Layer 5 of a small transformer language model trained on English Wikipedia (12 layers, counted from 0, width 96).
A neuron's activation on a vector x is squared ReLU(weights . x), where the dot is the dot product.
The model reads these tokens: "est" " cl" "a" "im" "ed" " to" " have" " over" "he" "ard" " two" " con" "v" "ers" "os" " pl" "ot" "t" "ing" " to" " s" "et" " f" "ire" " to" " the" " in" "qu" "is" "it" "ors"

The vector x that enters this layer's MLP at each token. A number n stands for n times 0.045.
0 "est": 29 7 6 52 40 -11 -4 15 11 -10 2 -10 -26 -9 26 -6 -19 28 -5 -25 45 -9 28 6 19 -6 25 -3 -18 -10 36 -8 36 26 -2 -14 -38 -6 -8 9 -20 1 -9 4 51 9 11 1 5 1 -13 -38 24 -51 -17 15 17 10 -22 33 7 8 3 -2 33 -8 -22 24 36 -9 4 1 -32 -34 -19 6 -13 -4 -26 -66 31 -22 47 17 -18 12 -21 -47 -7 -10 -34 29 -19 -18 1 -10
1 " cl": 15 -33 -14 41 -11 -22 -15 29 14 10 11 -5 10 11 14 35 -23 33 -5 -21 59 -7 19 0 18 -27 27 -15 -54 -14 26 9 55 -13 -15 14 -11 10 7 -21 18 -9 -3 -2 47 -8 -4 9 10 -6 -8 -34 21 -19 -12 34 12 -29 25 20 14 0 22 -46 8 -10 23 15 22 -3 22 -12 -22 -14 -4 -2 11 -38 -25 -80 23 -34 13 20 -4 3 -4 -26 7 -17 -5 2 3 -9 -12 -19
2 "a": 12 -19 20 22 -5 5 -9 -5 23 3 20 -23 -54 -5 -21 44 2 27 7 -30 58 0 -13 9 20 5 20 -22 -24 28 18 20 51 7 -12 -1 -11 -11 36 -23 6 2 16 -12 50 12 -3 -24 29 -28 2 -16 43 5 -3 14 -2 14 -15 23 7 32 -23 -29 -13 -20 -19 4 8 12 -2 6 -38 -8 -5 17 -20 6 -21 -40 24 -60 53 -5 -6 10 -43 -17 -24 -15 25 9 -39 -13 -10 -24
3 "im": -1 5 -25 21 76 12 9 6 -34 -3 31 12 -14 5 38 35 -12 19 -9 -52 52 -15 -4 12 15 0 8 -38 -21 -1 6 -27 19 -12 -29 -17 -27 10 36 -37 15 22 -3 -2 58 -8 23 -4 -7 -38 -10 -25 13 -17 16 7 8 -5 8 21 0 15 -11 -6 13 15 16 -3 6 13 19 -14 -27 -32 13 26 -35 1 -12 -25 21 -44 30 23 27 -12 -3 -1 2 -40 -40 21 -26 -28 23 -12
4 "ed": 20 16 -18 36 58 -5 14 5 -21 -26 24 9 -13 -14 41 -11 1 17 -15 -22 65 -21 17 26 24 -17 35 -24 -24 -17 27 -21 45 24 -17 -20 -30 -5 6 22 -18 3 7 -18 48 -1 8 -11 6 18 -32 -21 23 -54 -6 3 -3 1 -1 16 9 27 1 -5 10 -30 -7 8 15 0 -15 22 -26 -33 -15 6 -5 5 -2 -54 31 -41 44 35 -1 12 -32 -35 10 -23 -32 13 6 -8 1 -15
5 " to": 43 27 -9 68 45 -2 -2 -1 -15 4 25 8 -22 -14 29 1 -21 21 -6 -22 48 -12 13 1 22 -14 2 -33 17 12 24 -24 45 -19 -25 11 11 2 -4 24 -17 -21 17 -2 51 -14 1 20 -4 38 -21 -20 -1 -25 11 15 -15 -18 7 32 4 -5 22 -23 9 -23 -4 24 42 -23 14 5 -9 10 21 -5 -11 -14 -31 -85 15 -44 1 22 -12 -8 -20 -30 3 -7 -22 -10 -4 -22 -24 -12
6 " have": 41 -1 -18 44 14 22 -10 17 10 15 35 -29 -18 -15 28 -15 -15 13 -16 -20 55 -13 10 2 16 -20 16 34 -5 -16 15 -43 56 15 -23 -21 3 15 -10 -8 2 -17 -17 17 59 2 4 26 -31 -9 -14 -15 15 -32 -4 26 -13 -13 10 25 7 24 28 -11 8 -51 -19 40 32 -11 -7 -7 -13 -1 11 8 -2 -2 -19 -65 9 0 49 19 -16 -31 -23 -36 -14 -17 1 -5 1 -20 3 -7
7 " over": 16 34 -6 35 66 5 6 -19 19 -1 41 -18 -48 -4 49 23 -23 5 -25 -8 82 -37 24 -8 -1 -18 23 19 5 -2 -1 -29 41 8 -21 5 -3 27 -17 29 -13 -11 6 -11 47 -5 -5 -4 -11 32 -28 -18 6 -11 -9 -4 2 -23 7 10 18 11 11 -15 7 -34 -1 11 34 -22 -23 -33 -30 18 5 8 20 -27 -19 -54 -16 -22 13 12 0 -12 -45 -15 8 -3 -11 -8 2 -18 15 15
8 "he": 16 18 -26 22 44 -10 -21 11 12 -4 53 -36 -45 -4 -11 1 -19 7 -25 11 58 -14 8 29 29 -5 14 23 -48 3 30 -7 63 6 16 3 19 2 9 0 22 -38 -23 -9 21 -38 -3 14 -28 18 -32 -18 27 -12 30 18 -5 -25 1 26 -11 -25 14 -12 3 6 -14 14 29 21 1 -16 -10 9 -24 20 -13 -4 10 -53 27 -9 32 29 -8 -5 -40 -38 -8 -22 -24 3 -9 -25 13 5
9 "ard": 1 3 -2 21 49 -13 -4 18 -16 -9 8 22 -30 -13 22 8 -23 20 -18 -30 54 -15 11 22 11 -14 31 -19 -22 -39 12 -20 40 -17 0 7 -5 3 4 32 9 -29 -8 14 24 -4 -1 30 25 34 -6 -14 11 -8 18 14 -7 -37 -3 34 17 44 4 -13 11 -46 -3 9 27 14 -24 -10 -24 -45 -54 7 -30 3 3 -49 22 -37 57 17 26 -13 -26 -3 -4 -34 -27 24 0 -29 31 -9
10 " two": 10 16 15 34 27 -25 -10 21 -9 -24 8 -3 -51 2 57 -6 -25 29 -21 -3 70 -16 16 8 18 -13 38 -12 -17 0 15 -8 60 18 -9 -16 1 31 1 -4 15 -29 -11 4 28 20 -20 10 -3 18 -13 -33 22 -29 -9 19 4 11 8 28 15 -8 0 -14 5 -21 -15 26 31 -12 -3 -17 -28 -18 1 12 7 -9 -12 -71 20 -23 37 20 -11 -25 -32 -50 7 -24 -20 14 -7 -20 7 15
11 " con": 16 11 34 10 24 -10 -10 -27 26 -5 -7 -8 -23 -10 18 11 -14 29 -23 -33 49 -35 24 8 27 7 7 26 -55 -3 16 -21 55 -1 10 3 3 24 -9 6 -31 -33 21 2 22 -5 -13 -35 11 15 -35 -21 14 -23 -17 36 18 10 10 40 -2 12 -8 -3 -2 -35 -2 25 34 7 2 -27 -15 -12 19 9 -7 -17 -25 -85 0 -27 21 41 13 24 -26 -17 -5 -4 -8 8 -15 -2 21 -36
12 "v": -10 -29 -3 13 38 -28 24 19 46 14 9 -11 -25 -23 3 15 -35 29 12 -3 54 -8 6 -9 17 -1 -2 -32 -37 -1 23 -25 49 -17 -21 14 -20 38 -2 51 -22 -2 -10 17 41 -20 25 -16 11 19 -5 -7 -16 0 -16 11 1 -28 27 47 17 -4 13 -20 34 19 2 1 21 23 6 -7 -25 -2 30 -13 -29 -8 2 -23 0 -9 36 0 -29 6 -16 -52 -3 -25 -41 20 -21 3 -22 -28
13 "ers": -2 12 5 23 59 -3 -1 0 -11 -3 29 -26 -6 -1 51 -35 -42 25 -24 -4 55 -5 -21 1 41 -25 1 -19 -23 -21 20 11 60 22 -19 11 -13 31 10 28 -20 19 -6 31 33 32 19 8 -3 2 -14 -52 12 -49 5 2 -11 -8 17 0 11 28 24 3 37 -42 8 14 -6 9 -15 -4 -37 -11 -19 6 -11 -10 3 -18 3 -23 22 9 -1 8 -13 -31 -13 -6 -40 -5 -24 -25 23 -23
14 "os": 18 -7 4 -9 69 6 -12 22 -26 -9 12 18 -8 1 14 4 -10 15 -8 -42 74 -10 23 7 28 -7 26 -17 -43 -10 22 7 48 -23 -49 -2 5 4 3 4 -10 -47 0 17 5 -9 -22 17 22 20 -32 -18 20 -31 -5 -17 -4 -19 -2 19 39 18 11 4 27 -30 -3 -6 -7 -11 13 0 -21 5 -13 22 -32 -24 -12 -40 54 -24 59 19 8 5 13 -21 -11 -1 -36 5 -2 16 8 -31
15 " pl": 14 -8 0 5 13 -16 -15 32 9 20 1 11 -31 -22 0 2 -6 36 3 -19 43 -9 24 -15 28 -17 21 -9 -39 11 36 -2 69 -20 -3 24 -8 14 -25 6 37 -3 -8 -19 62 5 -32 -30 18 -21 -22 -26 3 -23 14 10 4 -9 30 11 28 -7 19 -51 -1 -33 27 15 4 -5 -1 -16 3 -15 20 13 3 0 9 -73 15 -48 36 15 -2 -20 -17 -23 16 -19 -26 31 -18 -27 5 -2
16 "ot": 27 -10 -8 42 40 16 -15 -8 -6 6 30 -28 -34 -3 20 6 -9 24 2 -16 63 -4 21 -18 25 6 39 -23 -3 -12 3 -16 30 -2 27 1 -11 9 -2 -8 -6 17 23 3 37 -7 -5 17 0 -12 5 -3 18 -27 -18 -5 -8 -6 13 23 26 15 32 -13 1 -40 -2 -9 19 -16 -19 -11 -24 -12 -1 -7 -10 -6 -38 -9 46 -28 65 8 41 -10 -36 -22 3 -60 -62 11 3 -49 -4 -28
17 "t": -2 -2 -13 23 59 0 16 -22 -22 -22 -2 7 -31 2 30 -14 -13 10 -14 -7 94 -18 -2 34 7 -16 42 -47 -5 -7 -15 -11 43 -17 -4 12 -4 -29 35 11 16 -12 1 -31 28 6 23 1 -15 1 -6 24 -2 -16 7 -5 0 -3 26 27 3 17 0 -19 8 -52 -14 -3 3 -21 -4 -23 -14 -13 -3 14 -8 -16 2 -22 30 -48 28 78 26 -1 -5 -21 3 7 -33 19 -23 -2 23 -19
18 "ing": 18 10 -11 31 34 -3 11 -3 -23 -35 -1 9 -19 -12 36 13 1 8 -17 -24 69 -24 26 20 24 -15 48 -9 9 -40 12 -32 54 13 -2 -9 -26 1 -4 6 0 -9 6 2 7 -1 20 46 -2 13 -15 -14 45 -33 -14 -7 -15 -27 25 32 22 24 5 -6 1 -32 13 21 -3 -9 -13 -11 -17 -6 5 23 5 -10 -21 -30 37 -59 37 39 -15 1 -36 -39 1 -3 -35 -10 -9 -18 13 -24
19 " to": 31 25 -11 60 41 -13 1 -4 -25 -4 18 7 -19 -17 21 13 -21 21 0 -32 52 -23 0 9 22 -11 6 -29 23 17 22 -28 46 -25 -29 14 18 1 -3 20 -12 -15 24 2 45 -12 6 26 -6 37 -22 -15 7 -14 4 9 -12 -18 14 40 6 10 19 -19 15 -32 -2 24 34 -19 2 -3 -2 12 19 2 -9 -19 -27 -90 25 -28 -3 31 -13 -17 -26 -26 4 -12 -26 -8 -16 -23 -29 -8
20 " s": 3 -15 -15 9 16 1 -4 -6 2 22 0 -5 -34 22 -8 19 -26 27 -16 -11 55 -8 11 14 14 19 46 4 -28 9 33 -40 76 -17 -13 9 -31 29 17 9 20 -26 -22 -14 20 7 -7 13 -2 -35 -27 -23 29 -10 -4 10 23 -16 23 39 28 -10 -1 -11 16 -24 15 8 11 -3 -28 -5 -23 31 3 19 3 -24 -11 -88 1 -27 11 25 -1 -8 -29 -15 -12 -12 -30 23 31 -2 -23 -4
21 "et": 6 -6 2 22 4 -10 -7 -6 23 7 5 -26 -36 -11 -9 21 -18 6 -11 -3 65 -30 15 9 29 -17 63 -13 -20 -10 -31 -42 30 -6 -42 -3 8 18 8 9 0 0 18 20 44 1 -20 -16 7 21 7 0 35 -22 -6 -22 7 -18 -8 3 18 55 38 -6 -5 -37 8 24 8 8 -9 12 -25 14 -21 -6 -29 -30 -9 -45 53 -10 26 36 11 -15 -48 -4 16 -36 -37 11 -13 6 0 16
22 " f": 20 -11 -4 22 38 6 -19 1 22 39 -3 -22 -29 -4 10 20 -19 56 -1 11 60 -11 10 10 19 6 19 -9 -38 -4 18 -42 40 3 -19 10 -21 18 -6 23 0 -3 -19 -20 21 2 14 1 -34 5 -27 -5 23 -29 5 -2 8 3 21 36 13 -8 4 -33 -10 -42 48 6 16 -2 13 8 -10 7 0 6 4 -34 -7 -80 3 -28 44 20 1 -14 -40 -8 -5 -4 -15 -5 -7 -31 -1 -11
23 "ire": 16 14 4 -30 23 -4 -26 5 -3 7 30 -11 -48 -12 40 18 -14 26 -52 -6 80 -3 18 15 -4 -6 31 19 -22 -8 12 -29 19 24 6 15 -9 11 37 15 -5 -18 8 18 21 20 20 29 -20 -5 -48 -47 31 -36 6 -16 4 -4 -3 24 2 10 9 1 -10 -8 -19 23 20 13 9 -36 19 -20 -23 15 -24 -21 -28 -17 15 4 29 28 -12 -42 -40 8 5 -9 -18 10 -17 -42 7 -8
24 " to": 30 27 -11 57 35 -12 4 -4 -15 3 25 9 -22 -23 23 18 -31 19 -7 -37 43 -23 -1 6 19 -10 -3 -34 17 17 13 -23 46 -24 -30 22 22 2 -1 24 -5 -17 26 6 48 -12 7 26 -10 28 -22 -18 -5 -17 4 12 -14 -18 21 39 5 14 18 -17 19 -24 -6 26 34 -14 3 3 -3 24 18 -1 -9 -20 -28 -93 19 -25 1 25 -7 -15 -26 -23 0 -13 -28 -5 -13 -28 -27 -4
25 " the": 34 5 8 35 26 -8 -2 20 3 -13 -8 -1 -47 -2 42 -34 -33 16 -13 -43 51 -19 25 20 -1 -3 30 26 -9 8 41 4 50 16 -11 -12 -10 6 7 2 -7 -17 -1 17 52 -10 9 -7 -13 -3 -12 -38 9 -42 -4 12 15 -2 7 30 5 4 -4 9 25 -16 -1 29 25 -6 -6 -13 -28 6 -11 13 -14 -12 -22 -91 6 -11 38 41 -23 -8 -38 -36 3 -1 -19 16 4 -22 -9 0
26 " in": 20 11 18 36 64 17 17 -1 27 4 27 11 -47 -32 27 20 -28 37 -9 -27 49 -41 8 0 38 11 18 -6 -27 6 2 -22 47 9 -24 14 -9 17 -39 13 -4 -18 22 -12 46 -8 -14 -5 -8 10 -17 -20 26 -3 -12 9 -23 -13 -16 41 11 1 11 -3 12 -22 -15 17 20 7 11 -21 -13 18 8 -7 9 -30 -34 -75 -2 -13 -2 7 10 7 -43 -15 -10 -24 -5 5 1 -32 10 -30
27 "qu": 11 -8 -15 38 14 -8 -30 28 13 4 14 -33 11 -29 2 -6 -26 22 -27 -5 46 -36 -13 33 -11 6 -1 27 -37 -9 -18 26 16 -5 6 -9 5 49 4 38 22 -15 -1 19 33 -10 15 -21 -15 13 -27 -42 1 -15 -28 11 5 -25 36 13 14 28 32 -29 4 26 4 -11 28 6 -1 21 -45 -2 18 13 -9 -1 12 -41 47 -37 49 24 1 -8 -31 -49 11 -23 -28 -6 -11 -1 9 -22
28 "is": 8 -1 -17 14 56 26 16 -6 -19 -2 13 -3 -43 -15 -4 -10 -15 23 -30 -39 46 -31 -20 30 16 3 12 27 -40 -10 -11 11 69 -9 1 3 -20 -3 33 -8 16 -18 2 5 22 25 -19 -7 11 3 1 1 14 -53 3 3 -37 0 16 44 -12 17 20 -26 46 11 -1 9 -17 -3 16 -6 -36 -13 -34 28 -36 4 -8 -19 6 -10 20 47 3 30 -7 7 -21 -56 -17 28 -11 -16 21 -19
29 "it": 13 6 -7 28 34 11 3 1 -18 11 4 -9 -3 -29 18 -9 35 28 -27 -29 59 3 22 37 27 -8 46 -13 -40 5 8 -16 44 -1 -21 -15 -13 -25 10 -2 7 1 -12 -12 43 -21 -33 21 13 13 -38 -30 -10 -34 -23 -30 -8 -16 6 27 24 -3 25 -19 21 -10 15 -3 3 9 -2 -5 -22 -15 -19 -3 -41 -15 8 -21 12 -47 87 19 21 7 -14 3 8 -22 -37 27 -10 27 6 -7
30 "ors": -9 38 -5 45 67 -3 6 15 -20 -19 13 -5 -3 1 36 -6 8 31 -24 0 52 2 -7 17 22 -13 22 0 -1 -31 43 -5 49 4 -29 -18 -15 11 11 27 -27 -40 -3 2 13 21 -11 27 11 -9 -34 -30 15 -24 -1 -19 -32 -21 8 21 9 15 -8 -26 23 -63 11 2 6 -7 10 2 -28 -23 -28 26 -4 -15 24 -32 42 -50 25 19 -10 -19 -5 -35 13 -3 -16 21 -1 0 8 -22

Each question shows the input weights of one neuron of the MLP. A number n stands for n times 0.0052.

n235: -36 11 21 5 4 -25 -8 -50 -1 12 -13 -36 22 20 27 -8 17 -4 11 0 5 -14 -15 17 25 8 -23 -8 -18 -10 22 21 -18 18 -27 -8 15 -3 9 10 4 -14 25 -10 -20 -24 -6 -34 -32 21 -28 9 10 20 0 -39 -8 -6 49 -32 8 -19 22 -34 0 9 -9 -28 36 33 20 19 3 20 37 -16 -11 -26 -21 1 -21 17 -17 -4 17 1 19 -5 -15 -1 4 28 0 27 -61 30
Which token does this neuron like most? 12 "v"

n380: -4 11 -47 -9 -23 -10 -8 -25 1 -13 23 11 37 -17 -12 -33 -4 -32 -26 5 -5 -30 25 -10 -6 -13 5 3 -8 3 -3 13 -7 32 -58 37 20 23 38 33 29 -35 -5 58 -3 -3 7 -2 -47 14 26 -29 6 49 17 10 -16 1 -17 -10 1 -12 -45 -10 -19 11 21 -15 51 44 -22 32 -9 -6 -11 13 23 -3 -7 13 -23 -7 19 18 5 -41 -3 6 -18 -8 33 -8 4 -1 -5 13
Which token does this neuron like most? 27 "qu"

n258: -17 24 -1 6 12 12 19 -27 20 38 14 -24 25 16 4 26 -30 -60 -11 -11 4 6 8 -18 -9 -20 24 8 19 -38 -56 -18 -8 -4 -1 -28 42 21 -10 -16 43 11 13 -68 -29 -26 14 14 -4 17 1 27 3 3 22 -7 -23 -27 -13 25 -5 13 -18 26 5 -10 -24 14 -42 6 -9 -8 -10 -10 12 9 -26 -16 4 11 -20 -2 5 28 9 19 2 22 12 -7 31 36 -16 34 6 2
Which token does this neuron like most? 17 "t"

n301: -14 -42 13 29 14 -4 -10 1 8 8 -5 22 31 13 3 -27 -25 19 -23 -17 -33 12 7 18 -7 4 -6 -27 -24 -7 -14 8 20 25 42 -21 5 -12 -15 -26 54 8 17 5 26 -32 27 32 10 17 -33 -1 34 16 6 27 -8 -8 -11 24 -13 -38 0 -26 4 37 3 -11 -13 3 -3 -9 5 -5 -56 -38 -2 -3 -13 24 -23 -32 -1 -26 -4 -26 0 -27 -4 45 7 -20 -11 29 23 5
Which token does this neuron like most? 1 " cl"

n364: -6 -11 -9 -21 22 5 -3 -7 27 25 8 29 -4 -29 10 -25 0 -36 -10 15 -17 -3 -3 -5 12 16 4 -34 15 -32 10 -11 -4 -6 29 -43 26 27 -16 -52 31 -19 9 13 30 -18 -5 14 -3 -35 2 -7 16 0 3 -46 30 32 9 -8 17 25 11 -27 -3 -13 16 -36 18 6 -39 -7 -5 10 -33 -25 -5 -22 -51 36 39 22 -28 -55 10 10 19 22 -21 10 -9 14 26 24 9 9
Which token does this neuron like most? 16 "ot"

n191: 46 -22 11 -2 -11 8 -1 -11 -28 6 26 -46 17 6 -11 -3 -10 -28 2 -25 -10 -9 22 14 -30 7 28 55 9 5 33 52 -17 2 -16 -40 22 3 -13 -6 30 -9 -20 2 -22 10 5 23 -12 -4 -46 -27 5 4 -12 22 2 21 17 -15 -32 -11 -27 27 12 35 -3 45 -26 -30 -27 -3 -15 26 2 3 -4 3 4 -17 -17 -4 4 7 -23 33 13 8 13 5 -31 -4 33 -8 3 28
Which token does this neuron like most? 25 " the"

n210: -53 14 39 21 -6 7 -3 15 15 -21 16 10 -25 -8 8 -39 -24 12 -23 17 -8 -10 -33 -56 -12 19 16 5 14 -1 -23 7 17 -5 24 -95 3 -22 -7 17 15 -15 -7 22 -15 -4 -8 7 14 -25 3 -22 -4 -26 -12 5 -9 0 -13 -19 10 -1 -6 14 -12 5 -26 5 -16 12 3 -27 14 30 61 26 8 -14 20 11 -20 4 17 -20 45 -23 12 -4 6 15 39 24 12 25 -13 10
Which token does this neuron like most? 10 " two"

n291: 25 -10 30 -31 -33 -20 38 -38 -12 -9 2 17 -6 1 -11 21 -23 3 -18 -26 -25 23 28 -36 4 -12 -3 36 -17 49 27 -32 -20 29 8 7 7 21 -1 16 2 20 -20 16 -24 28 -23 39 4 -31 -49 24 -27 -8 -15 15 -10 -3 -2 -19 -9 5 -5 -6 20 25 32 31 5 21 7 1 22 20 8 33 -2 12 7 2 8 -1 3 27 -40 -32 -17 8 0 -4 20 2 -34 -15 -34 -24
Which token does this neuron like most? 23 "ire"

n323: 2 19 -30 -2 -1 -5 26 22 -10 -31 -7 25 1 0 -8 -17 5 -10 12 22 9 9 9 -32 55 -9 19 17 -2 15 -15 -15 -39 -12 16 2 -2 7 -8 18 2 -20 -13 -7 -36 -20 10 -13 -13 -16 -4 -4 25 -2 7 21 -34 -3 -6 -9 -46 -24 -3 30 13 -2 1 -22 36 -11 22 35 16 8 3 7 8 1 -21 3 54 24 1 -10 23 -23 6 25 -9 -1 -10 14 -58 -20 -8 13
Which token does this neuron like most? 8 "he"

n355: -27 13 23 1 19 -3 -19 2 45 -38 5 9 2 1 2 -15 -17 -1 -24 -12 -10 -7 13 -45 9 41 20 5 3 -24 25 -23 -31 14 31 -6 1 -6 9 -18 -1 -2 12 24 -2 1 16 -3 23 -30 62 5 -11 11 12 2 -20 2 31 -28 -5 25 7 -6 -5 -36 8 -52 11 30 6 18 -54 -5 -34 -34 38 -2 -27 12 -12 -20 -19 -13 18 -1 -16 8 -26 21 -9 6 1 17 7 12
Which token does this neuron like most? 16 "ot"

n172: -6 44 -24 25 -12 -16 13 -29 -48 11 -24 26 -12 20 -7 30 -16 12 3 -27 32 5 -28 17 12 -20 -22 -33 -14 -4 0 -21 -3 17 0 -25 10 -3 -5 0 21 17 12 21 -16 1 22 -18 23 23 0 17 -27 56 6 37 -14 -9 3 -1 -69 -19 19 66 -3 -25 5 8 -10 22 27 9 50 -23 16 3 -19 -9 -11 -4 7 11 -5 -21 -25 12 36 -43 3 -7 -29 35 9 18 1 -17
On which token does it fire most, and how strongly? 19 " to", at about 1.8

n46: -8 -26 -28 -13 -54 -16 24 -18 5 -15 -26 10 0 10 5 -8 34 6 -13 7 16 -2 -26 -15 4 -23 21 -10 3 19 27 -26 -9 -12 -13 13 10 14 -13 -3 -1 -14 -5 1 -12 17 5 -23 -39 -15 15 -3 11 2 -2 50 -39 5 -9 22 2 -36 19 -17 17 -13 30 -16 6 1 12 -2 -1 -7 27 -10 -19 1 3 -5 11 23 12 -5 -4 -20 10 -9 14 22 17 -8 32 35 11 -21
On which token does it fire most, and how strongly? 1 " cl", at about 0.73

n92: -20 14 31 11 -31 -28 -17 -31 -39 -1 -20 35 5 -9 -44 24 -8 2 21 -16 -16 -21 23 22 26 4 -4 -17 9 11 12 33 10 1 6 -20 18 -32 14 -12 -5 -1 -34 13 -9 8 7 27 4 6 -26 52 -2 -18 -20 -5 1 14 37 -4 4 -5 -4 1 17 1 4 -22 -10 17 11 -5 -14 5 -21 -8 -28 -25 13 -10 1 -1 -26 33 18 -10 7 -9 30 -34 13 -14 28 11 32 52
Which token does this neuron like most? 28 "is"

n375: -56 -1 -22 -15 -23 -35 0 29 -10 27 -13 19 29 -6 5 18 4 -10 -1 24 50 -21 4 4 -6 -11 -9 -20 13 -31 7 -2 -1 -4 -21 -2 -7 22 12 5 1 1 -1 21 -31 -9 20 8 -14 -4 10 -36 19 19 12 28 10 4 6 -8 -4 -30 13 -6 -6 13 12 24 13 4 -26 8 3 -26 -7 13 11 -3 -16 -12 19 73 -15 -20 39 -61 4 -17 0 -11 -4 -19 10 27 -40 37
On which token does it fire most, and how strongly? 1 " cl", at about 1.2

n378: 18 11 -43 -45 -8 20 -5 -9 -13 9 -27 1 -8 -3 1 1 -1 -7 -1 -6 -2 16 -19 -20 33 -13 10 20 1 -7 4 -27 -29 14 12 5 -13 -5 -10 -33 -27 -17 17 -4 31 -34 -2 -2 -7 -5 14 -7 44 17 6 -4 51 17 -6 17 -8 -12 -13 1 16 15 27 -31 17 14 -11 -5 -25 46 4 31 5 -7 -41 32 10 -7 -20 12 5 0 -7 14 42 9 22 2 2 10 -40 -11
Its two highest activations, in order, are on tokens 20 " s", 3 "im"

n3: 12 30 -10 -14 -8 -31 5 18 35 -21 54 23 -24 -19 -20 -4 -14 -38 25 -3 -26 -38 -19 44 -4 6 -33 34 -11 17 30 15 -6 25 9 30 27 -14 18 -11 2 2 -27 -2 -39 -35 -1 28 1 -15 -13 -8 14 -5 53 0 5 -10 -1 18 -1 -7 14 27 -19 11 42 -1 -25 -21 -12 -22 26 -12 25 -19 -2 31 -7 -8 -39 26 -3 -25 -20 8 -9 -19 -17 15 -48 -8 -18 -11 9 -42
On which token does it fire most, and how strongly? 8 "he", at about 4.2

n31: -11 -21 -22 3 -42 -14 -20 19 23 16 -1 1 5 14 -16 7 32 -2 -10 -9 -8 9 47 7 14 3 -12 -14 -3 -18 -8 10 3 44 -4 -4 18 -33 -32 16 -1 -26 -17 -9 18 0 18 -24 4 6 22 -4 -6 27 -4 -23 18 -4 6 -31 20 -33 -19 -27 11 11 5 -17 4 20 5 25 -7 38 -11 -8 26 -29 7 -22 10 8 -9 23 18 23 -23 31 -1 -12 18 12 -1 35 -2 -6
Which token does this neuron like most? 1 " cl"

n336: -1 15 -6 -41 -24 56 -12 12 -17 -15 -8 26 21 -19 -8 -4 21 -7 -19 -8 6 -10 -27 -26 -30 41 15 -26 -9 25 -10 13 -36 4 -9 24 -18 -8 -4 -35 29 24 11 -1 39 -8 -1 0 -6 -8 21 -59 1 0 30 42 25 15 16 -5 -23 4 -2 14 -3 52 -30 -22 -38 10 36 11 8 -27 3 52 -43 -10 -3 -8 0 -21 -61 6 50 11 37 -17 -26 -1 -3 -6 -10 19 -1 9
Which token does this neuron like most? 3 "im"

n151: -13 -3 -21 6 3 -8 -39 -38 -1 -54 -2 18 -10 -32 36 -6 26 -39 -3 19 0 0 23 -2 28 -10 3 -13 3 3 0 1 14 -30 0 -20 -14 -13 -9 25 34 14 1 -19 -19 -28 42 -13 18 3 8 -5 -6 10 7 13 44 42 0 -7 30 -17 -1 12 7 -24 -3 -31 13 -9 10 -44 5 -11 -1 -20 -3 20 7 28 -10 11 -18 20 -17 19 -16 -1 27 38 -1 -6 15 -11 17 -40
Which token does this neuron like most? 17 "t"

n207: 11 25 4 7 28 13 28 23 -20 -2 4 -41 53 13 4 -13 -8 -28 17 -19 26 -2 4 29 -12 -33 -17 42 9 -16 -20 -21 -16 27 38 6 -10 -16 -8 -33 -24 4 -8 5 15 2 -1 35 56 5 17 -9 -3 -34 -1 -4 5 10 9 18 -45 -6 -10 -11 9 13 -12 11 -36 -38 1 -13 -31 -15 -3 -25 4 -17 43 22 8 12 -26 17 -2 11 16 -14 -8 16 -28 20 -21 3 -26 3
Which token does this neuron like most? 28 "is"

n40: -2 6 -25 -5 6 -13 -30 9 -6 -5 49 33 -11 -25 -2 5 18 -28 15 33 -10 3 -16 3 -16 4 -1 20 18 9 -2 -19 6 37 -15 -34 -27 6 -5 43 4 9 -11 -20 18 -22 12 -16 37 18 -13 -29 4 -21 -31 -44 -8 -3 -24 13 12 3 -20 16 -12 -11 11 -37 -13 30 8 -1 2 19 8 -7 18 25 34 -17 18 3 -22 6 -10 2 -8 24 18 -1 19 -23 18 34 -51 12
On which token does it fire most, and how strongly? 4 "ed", at about 1.3

n374: -22 -13 14 32 -25 -29 17 -27 -9 10 -5 33 -7 16 5 -2 -25 -13 -2 14 5 -3 -4 -18 13 -5 -19 31 -18 -20 30 -19 -9 9 10 -3 -27 25 50 -11 43 -6 7 -6 -24 -39 7 9 -4 3 9 50 -18 -18 30 5 -3 -13 -17 5 11 -19 72 -17 -3 29 -7 -29 1 14 6 18 -45 -1 0 -6 6 14 -17 25 -48 -16 7 -17 33 1 -14 19 -41 31 4 8 10 -25 38 28
Which token does this neuron like most? 28 "is"

n12: 20 1 -5 25 15 -13 4 2 -5 28 15 -2 1 -6 -4 -14 21 17 45 -11 -30 -2 -29 -17 5 7 23 -21 -20 17 -11 17 -4 -15 -16 19 -14 20 -21 -37 -1 25 17 -48 4 -7 -9 -8 15 -32 13 -15 2 -17 16 -5 9 0 -1 -11 3 1 -25 -14 -5 4 2 26 -26 -9 -10 -6 19 11 -20 -17 8 5 30 16 -5 -21 -14 -6 54 -41 27 -16 -1 18 9 49 -20 24 -16 1
On which three tokens does it fire most, strongest first? 15 " pl", 3 "im", 2 "a"

n318: -3 -2 24 -12 17 23 -35 17 2 21 -1 24 -7 -4 11 2 20 -23 13 -17 24 -17 -29 17 21 -19 -13 5 -3 -6 6 10 -19 -4 -4 -6 5 -22 -27 7 -5 7 -2 -26 16 14 6 19 -7 8 -21 12 -16 48 2 -4 7 -34 11 -12 -14 9 -16 -11 18 -3 -26 29 -11 5 -15 -10 18 -21 2 8 -45 28 47 21 -12 -10 -4 -1 11 -11 -29 2 45 37 -8 -8 41 -27 -5 -9
On which token does it fire most, and how strongly? 9 "ard", at about 1.3

n332: -22 -19 24 33 -24 -29 2 4 -14 34 -5 -22 -1 -5 -41 3 4 1 -32 23 -11 -17 2 -40 -11 -20 16 8 11 -24 14 12 -6 -10 -21 15 -14 11 15 39 -5 -3 4 3 8 0 26 18 -21 -33 -18 -21 16 0 43 -21 6 4 -31 -29 -32 21 18 -2 14 -6 16 -6 -9 43 -31 8 6 -10 -13 5 -36 48 -13 -9 -20 34 -27 -28 48 -1 -38 31 3 -2 -4 27 -1 16 12 28
On which three tokens does it fire most, strongest first? 21 "et", 23 "ire", 9 "ard"

n25: 12 18 45 13 11 -3 -48 -5 -5 29 -41 -2 -7 -45 -2 21 -3 2 1 -20 -22 22 8 -30 -6 6 15 -40 31 -26 25 19 -14 11 -26 -5 39 31 27 9 -27 -38 -11 0 -8 -5 -10 -7 -17 -24 -23 -7 -22 -2 -38 16 24 -2 -5 34 11 13 1 19 -17 -14 14 10 9 25 -11 7 -18 2 17 -4 11 24 16 6 -9 11 -23 12 -9 -30 32 9 -28 18 -16 15 28 14 -8 -10
Which token does this neuron like most? 11 " con"